Layer 2 of a small transformer language model trained on English Wikipedia (8 layers, counted from 0, width 128).
A neuron's activation on a vector x is ReLU(weights . x + bias), where the dot is the dot product.
The model reads these tokens: "c" "ow" ", " "Russi" "an " "S" "F" "S" "R" ". " "H" "er " "fa" "ther " "was " "a " "pl" "ant " "ph" "y" "si"

The vector x that enters this layer's MLP at each token. A number n stands for (n - 500) times 0.01.
0 "c": 630,450,532,572,647,583,530,404,379,664,473,415,540,449,449,372,472,637,480,482,503,478,466,444,426,458,508,597,573,465,446,488,540,509,502,421,467,437,492,440,379,436,549,580,525,528,510,494,598,420,505,490,458,476,352,451,536,497,539,417,521,472,426,488,446,451,515,531,528,509,505,514,348,521,520,433,566,387,754,506,434,542,511,350,446,424,518,516,539,540,671,526,500,533,542,566,518,507,524,431,480,510,481,500,413,563,622,399,444,528,444,385,368,425,469,414,483,474,497,560,602,653,480,508,301,534,485,461
1 "ow": 615,526,386,593,603,547,463,388,425,572,495,386,554,553,463,500,529,632,451,476,480,397,487,666,447,488,536,493,592,446,421,427,458,491,604,436,452,379,530,479,452,365,612,546,481,513,459,376,397,441,428,460,544,521,470,419,542,482,500,456,454,517,415,484,436,508,512,451,426,544,511,540,257,506,533,558,510,562,658,517,440,498,573,389,524,594,535,470,447,501,551,431,516,535,572,474,530,427,493,370,513,420,494,500,518,495,514,359,468,565,636,415,456,452,461,495,437,495,594,593,675,643,506,406,303,465,551,472
2 ", ": 635,509,412,571,482,529,578,430,419,546,527,387,496,508,470,403,436,601,487,495,416,442,495,527,473,478,481,473,650,437,500,511,448,510,573,493,449,470,543,449,521,458,572,510,499,504,517,448,474,474,336,461,469,456,392,528,566,455,360,386,474,500,477,480,445,454,548,473,511,525,426,499,418,513,540,476,518,481,574,474,432,615,617,434,529,461,481,508,523,516,704,454,504,408,545,547,527,436,525,448,581,587,474,500,503,536,543,472,418,512,529,405,331,484,576,416,408,404,543,575,546,701,443,422,414,502,520,577
3 "Russi": 600,465,532,624,519,513,523,381,421,458,488,412,527,570,539,588,389,586,570,272,453,434,513,662,470,433,523,423,724,499,428,644,364,561,557,572,579,492,446,487,564,452,569,484,508,525,483,477,425,500,442,442,478,552,481,519,586,439,481,391,582,493,550,476,454,489,543,550,451,500,417,433,378,505,541,655,333,527,657,454,441,492,463,371,529,506,536,495,549,463,537,440,508,355,565,591,574,427,450,358,483,494,449,500,579,505,632,461,289,403,632,409,422,434,483,489,530,427,494,554,618,640,429,286,454,470,490,405
4 "an ": 633,521,444,581,558,481,424,407,498,406,504,418,461,504,477,444,510,612,563,541,382,412,526,573,487,480,489,527,589,461,501,356,449,609,550,488,545,406,533,440,489,470,608,601,439,473,445,428,455,408,479,408,490,548,467,500,502,446,482,443,525,500,476,478,421,490,533,526,456,466,515,484,423,530,537,531,417,489,545,377,434,663,516,360,532,546,535,508,547,529,636,410,501,479,562,495,436,410,572,391,544,582,342,500,440,453,521,491,437,521,508,417,404,442,632,528,485,491,535,529,567,707,513,420,391,488,468,485
5 "S": 625,422,473,528,391,459,615,393,480,464,505,426,408,472,491,435,509,560,512,486,330,426,476,489,502,509,596,610,710,472,442,470,445,548,498,478,554,451,586,500,415,516,585,575,570,424,501,457,477,510,478,415,461,544,462,468,498,416,489,479,561,546,518,481,414,411,453,501,546,520,470,487,372,468,527,641,412,523,850,419,470,549,573,426,487,521,521,478,554,599,634,388,411,403,544,615,459,457,450,365,552,521,412,500,352,468,510,505,429,505,547,396,399,579,509,495,464,540,546,567,607,665,380,526,447,470,497,444
6 "F": 602,396,437,591,403,457,457,421,478,556,505,435,455,536,523,396,534,590,469,451,451,474,504,482,473,509,606,545,672,427,558,383,545,499,525,484,528,483,417,480,438,499,529,569,570,457,483,429,472,533,417,485,441,477,429,461,489,411,542,508,464,574,499,482,431,590,489,478,461,395,491,507,349,490,529,639,475,527,916,416,459,517,537,367,527,501,496,478,531,558,563,452,471,362,558,612,411,395,499,446,585,581,453,500,397,451,439,460,463,495,610,396,313,584,522,499,477,561,538,602,660,632,424,388,500,518,456,429
7 "S": 610,402,432,560,418,441,534,377,505,500,503,439,437,490,495,443,511,556,478,510,480,446,493,451,438,500,633,638,714,452,484,399,509,577,523,505,611,434,557,476,398,498,568,574,560,409,476,449,497,519,522,465,451,555,498,467,494,426,491,490,498,588,536,481,415,438,479,474,527,479,473,479,378,465,521,627,437,505,923,495,470,536,569,439,451,518,504,458,540,607,606,332,416,423,544,626,438,468,443,354,568,458,428,500,344,472,497,478,435,464,520,403,363,676,486,470,474,528,549,566,605,656,354,522,565,482,485,420
8 "R": 619,473,454,581,423,433,405,428,511,535,485,425,493,521,473,483,493,566,419,520,535,444,514,478,496,537,635,588,678,459,513,382,600,572,514,491,573,471,463,412,471,451,511,600,509,362,402,411,519,491,413,584,485,554,480,478,520,436,485,510,462,593,534,479,432,523,499,419,523,474,465,577,418,504,524,645,444,457,978,530,424,534,577,332,494,504,412,491,444,566,543,329,508,439,550,559,490,462,496,380,538,431,434,500,362,528,515,542,423,409,500,400,345,686,512,472,470,529,543,579,577,655,376,439,555,541,474,449
9 ". ": 609,430,448,602,472,477,482,411,398,521,486,442,425,558,468,444,551,572,471,476,597,536,515,425,424,446,636,617,616,471,563,372,517,564,637,503,600,475,547,421,449,497,508,598,545,423,512,442,534,375,432,502,460,420,530,519,512,434,449,435,423,488,550,481,418,504,533,450,406,465,487,431,412,472,527,507,503,528,576,537,442,603,646,457,518,473,489,527,486,480,615,329,544,455,552,563,510,483,523,388,550,470,428,500,405,548,558,511,388,433,423,401,227,617,592,469,475,419,574,523,538,701,422,453,619,507,587,446
10 "H": 599,480,467,552,339,396,549,426,504,617,514,400,494,558,474,388,441,560,505,497,434,354,507,515,427,574,586,572,692,449,493,351,560,512,465,516,534,513,520,431,397,504,507,532,507,457,457,465,505,462,483,519,512,467,428,481,488,431,488,451,490,547,452,485,428,470,470,432,409,442,475,530,465,508,533,665,464,494,893,561,531,525,572,447,546,531,497,443,525,523,569,403,505,409,562,670,481,407,511,361,537,450,478,500,353,520,577,478,464,389,543,388,280,621,468,561,469,559,564,549,592,628,428,437,525,504,572,444
11 "er ": 602,434,417,637,516,527,522,423,527,503,473,419,602,607,474,452,550,582,473,475,457,402,521,547,319,564,643,574,625,445,517,306,488,622,594,429,526,463,573,395,389,500,457,566,397,460,513,454,527,372,467,502,484,483,438,493,516,497,403,447,439,508,514,483,440,441,545,526,440,398,486,452,561,499,526,483,461,544,597,490,475,607,605,569,498,482,532,480,509,509,603,382,487,400,556,531,506,488,572,413,579,475,414,500,454,525,526,452,438,446,476,388,268,524,530,536,401,482,540,535,540,722,464,431,581,509,482,382
12 "fa": 620,428,452,680,464,549,491,318,516,554,432,434,470,589,450,398,519,571,565,439,412,393,524,492,576,455,521,664,618,431,538,360,488,466,479,417,457,515,585,578,434,514,420,611,495,516,529,436,544,438,419,489,447,567,449,508,515,415,509,320,423,464,484,479,435,545,490,492,440,409,619,568,361,463,542,465,460,452,643,493,486,542,596,491,601,613,522,441,462,601,467,463,446,430,554,598,573,491,492,385,590,465,470,500,465,489,581,438,485,333,492,415,262,493,561,607,412,518,540,535,640,627,444,485,591,537,453,455
13 "ther ": 603,458,443,581,568,565,434,454,478,525,441,421,491,636,443,402,572,596,451,504,406,415,513,544,378,562,543,479,612,445,454,312,424,580,548,490,539,483,565,489,449,448,539,503,452,530,542,464,593,384,462,516,448,461,436,493,508,464,414,407,441,462,482,477,468,460,493,532,450,471,487,484,462,494,550,507,497,562,529,439,458,558,636,469,511,507,536,454,532,571,567,526,499,429,549,468,493,577,592,419,583,531,379,500,542,507,528,483,410,510,514,387,289,534,533,532,284,476,496,517,494,757,471,462,488,532,537,448
14 "was ": 586,475,488,520,434,619,470,332,464,400,525,414,457,561,470,428,516,599,553,444,360,478,487,429,455,423,545,537,527,487,534,525,399,565,522,573,432,466,519,482,466,444,528,574,442,522,496,448,459,426,462,440,556,519,461,469,598,458,435,465,433,537,485,481,439,430,531,594,420,588,532,461,523,572,532,436,496,560,498,388,423,614,628,432,505,449,472,478,585,471,590,470,550,460,549,586,555,548,524,416,574,566,463,500,500,510,520,362,480,495,531,403,283,425,565,550,378,525,465,539,511,735,439,384,432,483,499,425
15 "a ": 599,517,448,544,468,523,481,449,553,446,516,393,494,524,445,399,552,592,487,471,315,384,549,510,541,394,502,607,578,447,488,395,383,480,485,468,390,508,572,538,463,485,589,511,402,562,526,475,401,394,464,386,464,584,406,461,533,434,507,429,515,451,504,482,422,427,559,585,449,534,519,483,431,505,556,494,499,480,488,382,494,663,556,505,558,493,533,492,553,487,619,462,486,421,550,521,503,491,517,406,530,627,408,500,468,513,545,436,440,467,553,412,335,412,616,586,512,488,475,535,547,739,573,356,384,501,484,513
16 "pl": 612,545,370,489,495,510,544,302,418,483,405,421,464,537,460,538,493,599,550,468,396,463,452,543,427,476,521,538,538,486,451,526,385,434,463,374,442,531,475,482,492,562,479,461,452,466,561,474,443,497,382,475,508,479,445,526,579,488,485,435,469,450,535,476,456,531,523,493,527,528,519,622,259,586,544,583,531,489,657,512,557,591,568,313,566,547,539,492,501,351,466,493,502,527,544,533,638,563,504,408,645,635,411,500,436,502,558,470,368,412,593,395,385,301,602,519,447,536,546,557,630,676,507,347,340,467,528,464
17 "ant ": 579,538,391,527,505,509,592,423,490,404,509,433,498,586,451,440,504,583,505,403,297,417,554,502,451,591,606,529,561,478,451,454,404,512,532,459,538,489,499,472,481,463,565,562,422,537,465,438,452,400,462,446,489,471,495,447,475,451,419,457,533,528,514,477,450,431,516,639,530,495,491,498,461,532,545,440,414,494,429,471,519,645,653,491,561,475,511,506,576,464,602,469,509,406,540,529,570,549,551,457,494,612,360,500,472,498,545,461,419,552,531,391,327,414,566,525,388,495,503,514,537,744,449,416,404,449,497,502
18 "ph": 585,580,399,571,458,563,467,429,479,542,484,385,497,478,456,494,423,590,540,472,287,457,436,597,513,550,456,556,578,493,402,520,485,429,558,397,390,411,533,561,523,509,602,463,524,541,587,521,454,432,412,567,496,449,434,483,563,441,540,471,499,499,473,476,463,448,617,588,514,383,550,582,447,534,563,495,436,465,772,387,498,545,558,512,566,528,507,470,487,351,513,507,567,428,548,503,558,486,492,479,511,655,426,500,432,458,542,443,273,394,580,385,378,348,528,469,358,455,539,567,614,681,480,427,469,508,584,455
19 "y": 588,436,376,616,456,552,602,477,478,482,437,433,496,549,483,483,542,564,500,551,165,420,460,562,543,463,564,585,714,500,401,485,358,471,464,481,511,477,536,526,446,505,561,495,515,542,574,514,401,457,418,417,549,574,487,429,541,390,505,483,500,576,483,481,414,374,505,585,443,491,496,475,361,523,555,537,482,539,692,458,464,539,602,518,546,512,553,435,610,491,594,419,441,534,563,490,583,595,413,410,432,591,446,500,406,464,459,432,331,581,530,397,288,536,485,489,424,372,544,527,632,641,429,467,386,502,603,425
20 "si": 603,336,445,650,455,605,542,329,427,495,467,459,481,556,514,462,516,562,621,495,241,455,441,556,518,441,616,578,707,515,434,557,428,460,508,497,492,499,520,557,529,470,528,508,427,554,573,484,301,480,486,508,535,492,458,480,585,453,499,428,412,514,528,475,445,506,438,573,469,475,570,489,239,439,542,470,477,577,675,402,520,555,539,431,511,547,531,426,520,394,490,550,486,431,543,456,470,504,429,406,450,549,494,500,535,495,631,469,403,466,545,403,259,474,557,451,444,460,485,542,700,637,574,428,536,493,536,387

Each question shows the input weights of one neuron of the MLP. A number n stands for (n - 500) times 0.00083.

n271 (bias -0.031): 467,771,462,410,660,509,471,380,735,429,477,492,524,455,589,487,618,564,491,513,507,565,639,537,546,607,525,440,329,571,315,637,576,475,360,634,443,393,421,471,626,400,532,487,506,442,573,503,346,506,522,540,576,458,418,274,374,341,684,678,409,514,301,372,444,513,450,456,371,626,485,534,487,509,532,469,563,653,449,592,550,474,530,580,481,675,546,453,543,497,578,583,526,452,384,384,411,471,728,621,241,483,588,485,568,437,426,692,551,736,672,418,547,441,426,464,570,356,512,561,618,505,580,553,458,510,406,569
On which token does it fire most, and how strongly? 1 "ow", at about 0.7

n477 (bias -0.042): 535,451,675,212,530,464,609,520,436,484,506,524,506,440,546,380,400,570,523,384,659,538,384,434,451,748,409,403,537,711,475,736,684,401,510,646,497,528,520,414,725,583,564,554,591,429,628,494,481,415,579,307,462,487,630,622,535,522,547,560,484,353,569,511,393,443,321,351,507,478,558,396,386,513,387,546,353,755,452,454,701,559,459,564,463,377,343,421,244,588,472,510,287,433,469,661,273,535,516,528,618,426,358,528,490,565,345,493,722,678,487,465,591,650,595,399,646,602,280,484,466,547,448,576,559,572,440,472
On which token does it fire most, and how strongly? 5 "S", at about 0.14

n431 (bias -0.027): 494,473,500,368,465,470,581,589,418,419,575,438,317,537,534,450,418,488,678,553,575,342,616,541,459,392,342,397,433,403,338,709,630,481,374,592,364,566,683,445,597,448,472,492,296,525,586,362,553,578,545,462,474,435,533,405,555,348,671,430,356,485,500,550,547,450,388,411,565,581,542,586,357,500,492,348,456,495,434,546,602,371,503,636,508,566,616,578,408,522,441,481,523,450,482,390,553,602,643,615,562,611,529,429,484,505,518,436,456,396,426,596,541,484,621,617,606,416,594,518,525,445,505,473,542,342,494,526
On which token does it fire most, and how strongly? 16 "pl", at about 0.23

n427 (bias -0.049): 465,497,539,371,485,562,564,446,577,630,415,438,540,534,566,540,450,532,505,427,584,554,344,508,522,439,577,512,461,606,341,688,376,621,377,519,389,588,613,566,544,486,506,506,492,548,517,638,515,551,360,519,574,497,376,461,685,536,469,602,747,498,497,535,426,555,508,495,407,377,423,409,409,516,550,592,547,366,455,563,605,498,476,454,262,601,479,448,559,673,430,694,282,510,428,555,447,526,472,484,257,432,540,493,640,509,542,602,542,511,500,520,554,369,408,539,606,531,390,567,464,345,581,473,432,542,451,394
On which token does it fire most, and how strongly? 3 "Russi", at about 0.58

n493 (bias -0.023): 504,714,519,341,494,485,322,677,441,555,503,530,488,483,509,569,572,620,677,290,579,554,557,540,475,353,434,403,368,368,414,470,521,616,423,592,434,591,676,377,528,519,405,362,390,434,522,458,494,637,672,585,395,403,556,503,307,405,671,423,503,420,555,478,528,413,522,428,494,345,317,506,472,543,598,506,519,432,405,464,522,505,426,497,503,643,433,600,543,579,464,460,576,518,572,272,402,474,660,638,500,598,443,552,537,500,580,603,500,422,574,411,571,236,723,359,588,446,642,707,437,521,607,494,413,382,516,343
Its three highest activations, in order, are on tokens 4 "an ", 16 "pl", 15 "a "

n371 (bias -0.037): 475,650,503,532,634,527,319,620,500,594,492,350,584,512,506,509,518,431,513,489,555,433,445,513,479,582,530,450,599,480,282,756,617,559,421,381,511,576,549,245,568,522,450,497,782,560,464,451,487,423,422,511,472,526,552,248,564,409,590,547,466,469,343,486,636,503,624,457,587,458,450,511,568,554,502,511,440,443,451,514,587,452,580,604,376,587,564,631,505,492,525,438,350,591,466,530,536,463,416,621,497,523,503,467,519,470,428,476,560,432,318,522,545,408,337,657,384,564,593,493,478,488,511,524,489,634,473,469
On which token does it fire most, and how strongly? 18 "ph", at about 0.17

n390 (bias -0.067): 562,352,521,560,662,439,370,549,491,515,624,462,600,516,481,459,371,476,546,602,590,503,466,433,456,598,479,475,443,402,472,421,858,613,544,494,539,629,592,454,479,565,398,533,467,525,491,503,645,390,624,699,485,542,515,506,479,451,528,581,529,495,508,448,460,568,394,251,372,359,429,396,536,497,435,328,509,418,534,587,541,349,593,665,387,403,624,391,477,401,466,593,594,525,545,530,428,717,613,495,367,326,449,522,445,589,514,534,586,447,353,513,505,630,430,341,569,599,576,507,428,391,460,762,603,721,426,488
On which token does it fire most? 8 "R"

n283 (bias -0.034): 557,493,502,413,509,431,520,613,522,450,444,537,662,483,498,433,423,533,560,424,612,498,585,431,332,591,560,431,444,543,541,474,505,658,500,476,456,567,587,385,399,612,481,386,365,546,282,627,667,467,387,638,504,407,445,491,475,431,461,505,484,458,504,543,437,411,512,529,401,339,301,322,579,486,488,391,505,516,468,520,418,504,539,601,556,466,526,527,495,461,544,517,558,525,517,524,502,450,522,598,394,447,451,426,427,613,489,479,478,648,464,490,507,598,564,641,580,422,580,446,510,514,580,486,537,374,404,508
On which token does it fire most? 11 "er "

n491 (bias -0.052): 577,564,483,539,598,581,409,443,541,412,514,463,521,474,607,383,481,639,425,641,538,453,614,531,624,592,444,438,446,426,369,570,564,483,526,441,659,480,495,431,585,575,500,483,524,431,495,596,527,393,349,481,506,443,546,452,502,406,498,647,619,460,516,497,364,485,558,469,358,581,509,535,672,445,523,495,466,574,551,490,454,465,535,469,563,461,509,406,434,598,490,376,351,433,384,437,498,590,430,616,486,402,362,482,479,622,388,493,600,459,375,512,615,469,548,498,500,399,495,463,571,439,595,488,517,453,483,406
Its three highest activations, in order, are on tokens 8 "R", 4 "an ", 11 "er "

n265 (bias -0.038): 582,420,481,334,507,503,389,510,407,448,572,459,441,509,538,496,500,604,416,238,394,497,482,476,550,463,383,528,294,493,432,673,360,396,353,570,471,607,633,597,535,511,529,441,367,556,564,410,547,402,489,267,562,462,474,505,481,544,453,510,426,391,586,548,674,519,539,623,508,573,459,611,500,660,564,523,622,490,376,608,598,482,505,464,476,471,554,627,417,521,397,430,507,445,373,442,495,667,369,533,508,459,510,518,508,551,495,557,591,475,605,548,583,323,466,533,559,468,336,483,605,567,503,542,503,552,458,519
Its three highest activations, in order, are on tokens 16 "pl", 15 "a ", 14 "was "

n332 (bias -0.034): 477,465,406,656,584,402,447,516,530,541,650,554,447,398,456,498,559,494,561,463,529,648,492,503,451,436,580,400,419,498,626,627,424,654,486,388,469,566,478,373,525,525,330,344,525,566,386,470,459,497,508,301,493,594,318,472,524,548,359,466,551,391,379,429,457,439,503,513,611,616,604,465,555,336,526,419,525,666,437,483,544,569,363,617,519,382,403,365,500,469,564,554,549,576,525,506,497,409,575,396,459,528,585,546,600,468,521,516,411,665,451,560,532,698,614,411,536,444,810,431,399,484,522,636,491,475,489,711
On which token does it fire most? 2 ", "

n264 (bias -0.061): 626,581,862,415,579,551,691,431,474,595,500,403,454,342,469,433,423,613,470,413,584,564,434,483,349,583,181,503,471,551,441,640,453,489,418,650,400,600,580,388,426,427,537,529,517,469,592,515,547,547,430,422,397,513,469,516,639,529,562,427,426,338,460,498,483,423,534,532,512,546,563,387,563,500,498,413,565,522,164,497,551,521,457,560,449,514,395,489,386,644,484,598,489,454,465,355,491,579,418,583,475,589,601,504,461,605,492,552,517,568,421,502,617,361,497,489,543,419,414,597,468,450,567,520,477,576,486,390
On which token does it fire most? 0 "c"

n10 (bias -0.050): 511,503,621,465,567,527,466,521,584,396,492,566,413,435,563,362,593,559,572,626,449,645,642,423,663,497,403,413,430,535,569,436,563,397,488,494,518,525,304,561,488,703,691,337,572,483,421,449,492,594,564,456,508,332,479,348,340,428,667,423,381,545,528,533,480,683,476,514,417,288,442,503,527,530,480,550,587,669,574,579,674,500,474,510,467,602,459,540,565,606,431,485,334,420,522,518,372,515,466,555,547,555,587,502,594,465,202,331,754,695,593,558,495,542,509,619,372,411,443,612,552,489,585,453,537,602,266,525
On which token does it fire most, and how strongly? 6 "F", at about 1.2

n410 (bias -0.046): 516,494,510,568,655,509,503,569,593,506,461,503,420,643,577,487,404,521,558,373,500,480,454,506,368,190,436,360,416,414,706,555,591,531,494,655,368,613,619,371,535,573,435,311,349,332,477,629,485,700,516,307,475,533,506,452,637,529,461,406,361,503,464,523,560,673,617,450,562,415,432,422,609,646,416,475,583,360,463,400,503,489,494,554,522,516,463,476,559,448,518,544,551,503,550,503,552,800,390,460,638,444,439,527,487,607,506,516,429,480,278,607,498,688,459,274,429,354,609,647,448,455,522,768,638,647,395,714
On which token does it fire most? 2 ", "

n316 (bias -0.012): 425,528,611,400,487,427,536,590,463,391,607,550,585,467,424,508,516,485,472,400,522,521,638,518,470,675,459,496,504,465,520,511,493,613,555,504,512,611,469,521,492,439,541,457,516,523,519,502,584,382,498,504,452,500,436,575,565,494,401,488,526,448,525,560,505,449,547,481,494,512,439,476,496,557,563,444,572,457,281,442,521,560,461,524,475,406,516,498,534,510,608,496,481,401,420,467,608,430,563,615,542,574,609,426,544,486,496,506,506,584,584,469,527,418,574,611,496,448,496,435,354,556,462,563,470,473,543,573
Its two highest activations, in order, are on tokens 17 "ant ", 2 ", "

n39 (bias -0.025): 664,475,558,473,556,440,426,502,530,596,396,445,453,523,514,416,527,584,561,464,493,598,462,369,516,696,472,515,519,477,469,453,510,493,560,458,404,534,449,453,498,602,357,439,547,421,650,604,356,520,429,411,580,548,533,413,614,448,632,522,453,310,621,467,479,544,590,474,502,404,513,495,593,491,643,543,516,389,436,356,437,518,558,448,472,442,545,616,555,469,502,578,467,350,511,549,571,519,504,553,459,472,513,471,443,492,463,550,350,583,364,480,578,493,452,491,578,505,438,541,507,457,475,482,586,428,533,590
On which token does it fire most? 18 "ph"

n3 (bias -0.058): 489,366,463,480,547,386,438,564,450,389,549,462,513,467,544,554,457,550,799,406,631,459,462,342,611,471,548,537,375,408,407,503,564,448,529,591,619,533,529,490,452,578,558,529,405,376,556,542,468,500,637,646,652,527,532,534,466,386,502,555,470,484,466,458,396,360,584,369,484,485,662,413,511,581,440,472,463,565,520,483,545,425,575,525,471,479,554,510,466,559,513,515,532,532,471,631,537,527,361,542,526,372,437,528,376,493,391,636,474,621,429,405,562,479,531,383,660,428,573,430,433,426,467,741,730,398,534,539
On which token does it fire most, and how strongly? 7 "S", at about 0.48

n426 (bias -0.037): 535,383,643,587,505,520,420,491,281,448,552,443,503,395,542,445,514,523,829,589,546,569,469,457,316,260,392,491,453,579,536,650,580,403,500,716,541,512,353,441,412,419,314,212,585,500,553,584,573,437,488,483,583,674,334,601,599,481,445,594,449,459,600,474,565,445,326,568,554,625,396,517,781,523,521,443,640,595,478,430,509,463,494,522,488,381,514,426,580,459,510,532,508,483,488,354,470,581,641,554,477,503,410,474,348,517,506,367,541,631,535,569,532,421,557,514,447,518,597,517,435,455,414,477,518,590,398,479
On which token does it fire most? 14 "was "

n366 (bias -0.058): 530,483,443,511,727,462,155,538,764,351,629,540,561,424,618,425,452,577,527,723,634,583,619,448,337,373,550,323,347,303,456,361,678,652,580,657,585,412,578,410,472,426,582,390,298,487,319,516,546,455,723,445,540,590,595,493,377,412,487,704,425,478,523,516,408,507,703,399,315,416,347,404,539,573,495,327,669,436,487,670,415,603,477,541,301,623,545,527,562,593,488,448,520,533,542,514,154,507,582,415,417,451,480,435,490,500,314,606,681,640,339,588,544,496,635,503,536,565,537,406,561,479,576,479,696,659,472,666
Its three highest activations, in order, are on tokens 4 "an ", 11 "er ", 9 ". "

n417 (bias -0.053): 540,509,624,485,613,441,626,502,365,451,596,481,539,607,600,461,431,512,596,330,500,539,500,528,336,495,376,462,402,573,493,538,437,500,526,645,567,653,474,474,507,443,582,390,474,498,464,487,491,493,410,509,418,604,597,538,502,583,592,574,337,414,507,588,535,452,476,551,461,418,626,491,541,448,556,544,476,436,511,438,514,426,495,500,490,415,474,433,428,534,492,764,473,574,428,583,596,434,595,594,509,356,431,448,456,592,462,634,557,560,429,491,567,486,495,608,579,558,509,446,408,437,553,488,400,410,469,428
On which token does it fire most? 3 "Russi"

n106 (bias -0.028): 509,547,527,285,584,412,596,308,546,442,402,589,539,457,449,522,521,582,635,656,378,635,373,508,595,500,449,385,429,420,459,583,444,524,321,456,505,617,511,581,603,372,457,514,468,413,538,623,341,595,585,434,405,531,570,412,399,522,325,528,632,488,538,566,568,497,433,604,497,551,606,484,513,564,555,608,481,449,310,613,443,556,446,526,519,602,437,287,600,593,529,468,515,474,397,406,565,514,563,464,550,587,541,487,613,459,581,385,668,612,497,560,538,390,540,533,391,489,546,363,538,442,592,466,500,494,368,489
Its two highest activations, in order, are on tokens 17 "ant ", 16 "pl"

n442 (bias -0.072): 558,500,534,448,628,596,613,508,443,548,487,468,533,372,687,477,541,585,657,564,503,685,566,348,595,280,403,308,512,505,438,540,585,444,653,506,676,420,575,547,534,469,592,552,443,555,488,551,558,531,497,444,525,370,449,425,423,387,441,478,492,505,537,552,496,514,418,431,588,609,451,308,489,367,573,441,517,541,465,530,477,299,598,413,425,446,559,452,581,734,427,447,537,589,624,503,298,462,489,498,335,371,536,543,511,656,441,550,641,634,336,543,605,523,522,446,477,340,386,539,529,399,578,528,444,412,503,515
On which token does it fire most? 0 "c"

n331 (bias -0.063): 515,546,604,390,535,496,562,325,464,444,641,593,407,609,466,509,538,505,545,748,572,607,538,104,637,446,547,523,601,606,500,592,579,360,525,529,666,526,406,536,637,610,276,572,683,305,359,677,712,353,555,671,488,409,718,386,497,447,588,469,420,308,527,424,465,783,617,550,445,579,483,406,482,465,403,729,493,558,254,594,600,542,514,458,565,436,437,446,163,366,482,612,543,592,455,464,591,530,374,503,342,424,493,521,475,653,419,535,612,754,372,549,508,571,426,422,565,420,486,355,540,421,731,571,559,669,539,635
On which token does it fire most, and how strongly? 9 ". ", at about 0.18

n321 (bias -0.027): 525,388,564,516,484,500,339,371,652,615,519,583,396,547,504,474,475,411,376,259,608,545,351,503,543,643,562,478,541,584,517,700,545,549,503,393,518,591,541,454,647,680,361,474,564,430,479,563,689,640,363,446,523,486,602,377,339,608,459,400,407,372,353,509,422,550,503,470,596,439,542,452,436,517,446,480,436,383,514,607,629,495,483,636,515,456,431,445,214,376,457,572,451,672,565,585,402,437,419,390,612,414,486,489,451,512,456,545,597,515,599,533,575,689,572,356,592,438,361,597,488,485,523,612,647,530,430,653
Its two highest activations, in order, are on tokens 8 "R", 12 "fa"

n208 (bias -0.029): 653,456,492,470,624,612,405,569,602,403,516,489,641,510,473,505,549,488,560,382,446,494,552,497,408,463,568,431,400,495,489,458,512,605,422,517,449,488,514,415,543,528,571,710,440,568,511,462,576,373,716,390,444,500,483,534,483,471,399,556,394,428,408,402,555,472,480,552,367,565,440,423,460,534,512,406,356,371,387,624,528,472,511,697,446,612,574,622,475,620,526,614,307,551,480,435,374,616,697,465,506,433,543,576,602,488,316,538,483,615,360,446,575,463,602,321,409,661,484,340,337,506,602,686,471,569,539,621
On which token does it fire most? 13 "ther "

n5 (bias -0.046): 521,559,582,413,505,294,555,659,449,666,486,471,660,532,465,500,226,535,546,432,538,491,465,351,568,591,636,452,418,383,477,391,722,394,602,555,473,450,521,406,379,668,582,576,394,342,430,635,453,426,639,591,508,449,633,446,545,405,403,503,483,479,427,609,504,509,578,344,426,437,456,347,675,509,423,461,624,284,486,705,533,465,500,522,448,374,394,520,651,509,520,379,469,408,559,476,595,497,489,465,603,397,732,440,568,596,583,471,445,383,395,562,519,758,509,503,500,528,666,446,518,458,580,497,671,438,425,478
Its three highest activations, in order, are on tokens 10 "H", 9 ". ", 8 "R"

n233 (bias -0.049): 517,579,600,291,470,484,579,541,619,405,588,628,553,500,480,453,516,458,455,520,445,506,434,443,440,231,408,515,536,505,505,361,375,570,484,606,525,618,603,571,497,527,556,364,414,610,358,654,526,611,494,535,543,524,365,472,517,605,370,605,444,476,518,552,469,475,596,490,389,642,415,476,633,349,506,652,555,516,442,549,464,498,432,771,586,508,551,362,365,528,552,505,495,335,460,304,528,477,564,361,459,449,612,449,497,558,429,449,483,549,464,534,563,415,584,542,525,379,539,332,452,465,638,604,568,432,525,749
On which token does it fire most, and how strongly? 15 "a ", at about 0.26

n421 (bias -0.046): 555,405,503,450,754,602,452,396,466,632,687,490,455,525,523,380,491,557,479,564,540,487,440,386,528,519,500,403,522,360,577,503,545,332,336,449,409,743,516,483,660,503,475,538,704,477,469,480,601,640,580,360,389,538,631,564,500,644,456,394,488,429,425,625,540,606,515,451,327,601,455,442,500,574,340,525,435,574,500,461,634,424,426,566,475,469,430,432,289,434,390,708,535,601,465,347,547,568,477,448,583,500,395,565,723,435,382,388,679,526,596,500,605,332,368,462,421,560,325,619,459,555,707,558,436,353,450,412
On which token does it fire most? 1 "ow"

n413 (bias -0.028): 494,590,550,575,505,547,380,621,532,567,591,455,378,288,594,445,494,524,520,629,460,527,514,573,703,521,506,446,366,569,500,787,601,396,368,563,518,662,586,570,580,447,557,467,322,622,533,481,429,509,521,431,610,461,624,362,619,541,478,489,397,497,412,511,551,385,371,527,533,708,528,328,544,494,556,462,438,604,388,540,441,369,503,491,500,371,604,492,601,348,519,552,514,312,486,479,273,476,415,762,581,579,619,500,500,403,394,431,607,559,541,458,553,391,529,369,587,419,435,660,458,491,451,541,509,436,509,321
On which token does it fire most? 20 "si"

n186 (bias -0.083): 572,389,646,386,438,413,478,497,437,467,523,538,473,327,566,482,476,614,529,604,398,542,272,418,524,390,464,565,292,525,497,597,482,484,467,570,467,712,442,475,467,640,430,397,649,503,492,483,480,600,421,441,550,333,508,554,505,520,560,589,588,369,446,584,486,293,508,564,319,371,635,503,506,525,640,449,577,708,447,503,533,445,500,776,497,385,468,697,562,402,475,657,441,555,473,544,553,651,400,571,543,561,556,497,400,537,510,476,397,431,495,486,573,374,473,482,556,447,505,513,539,494,516,562,381,506,591,578
Its three highest activations, in order, are on tokens 18 "ph", 16 "pl", 19 "y"

n169 (bias -0.027): 457,466,541,543,521,428,411,503,477,520,416,643,288,349,590,528,528,506,648,568,442,693,533,574,528,378,512,661,523,542,547,451,462,330,592,485,518,548,593,492,610,491,444,299,573,433,553,599,371,497,453,503,505,555,506,560,682,428,552,398,589,327,511,491,440,691,319,476,503,461,467,531,456,586,528,491,497,359,351,494,520,541,412,469,494,301,738,495,480,365,476,710,465,371,441,364,573,602,594,466,582,564,508,441,480,464,593,677,398,449,402,464,554,411,597,590,521,591,461,394,380,384,602,540,509,613,529,703
On which token does it fire most? 16 "pl"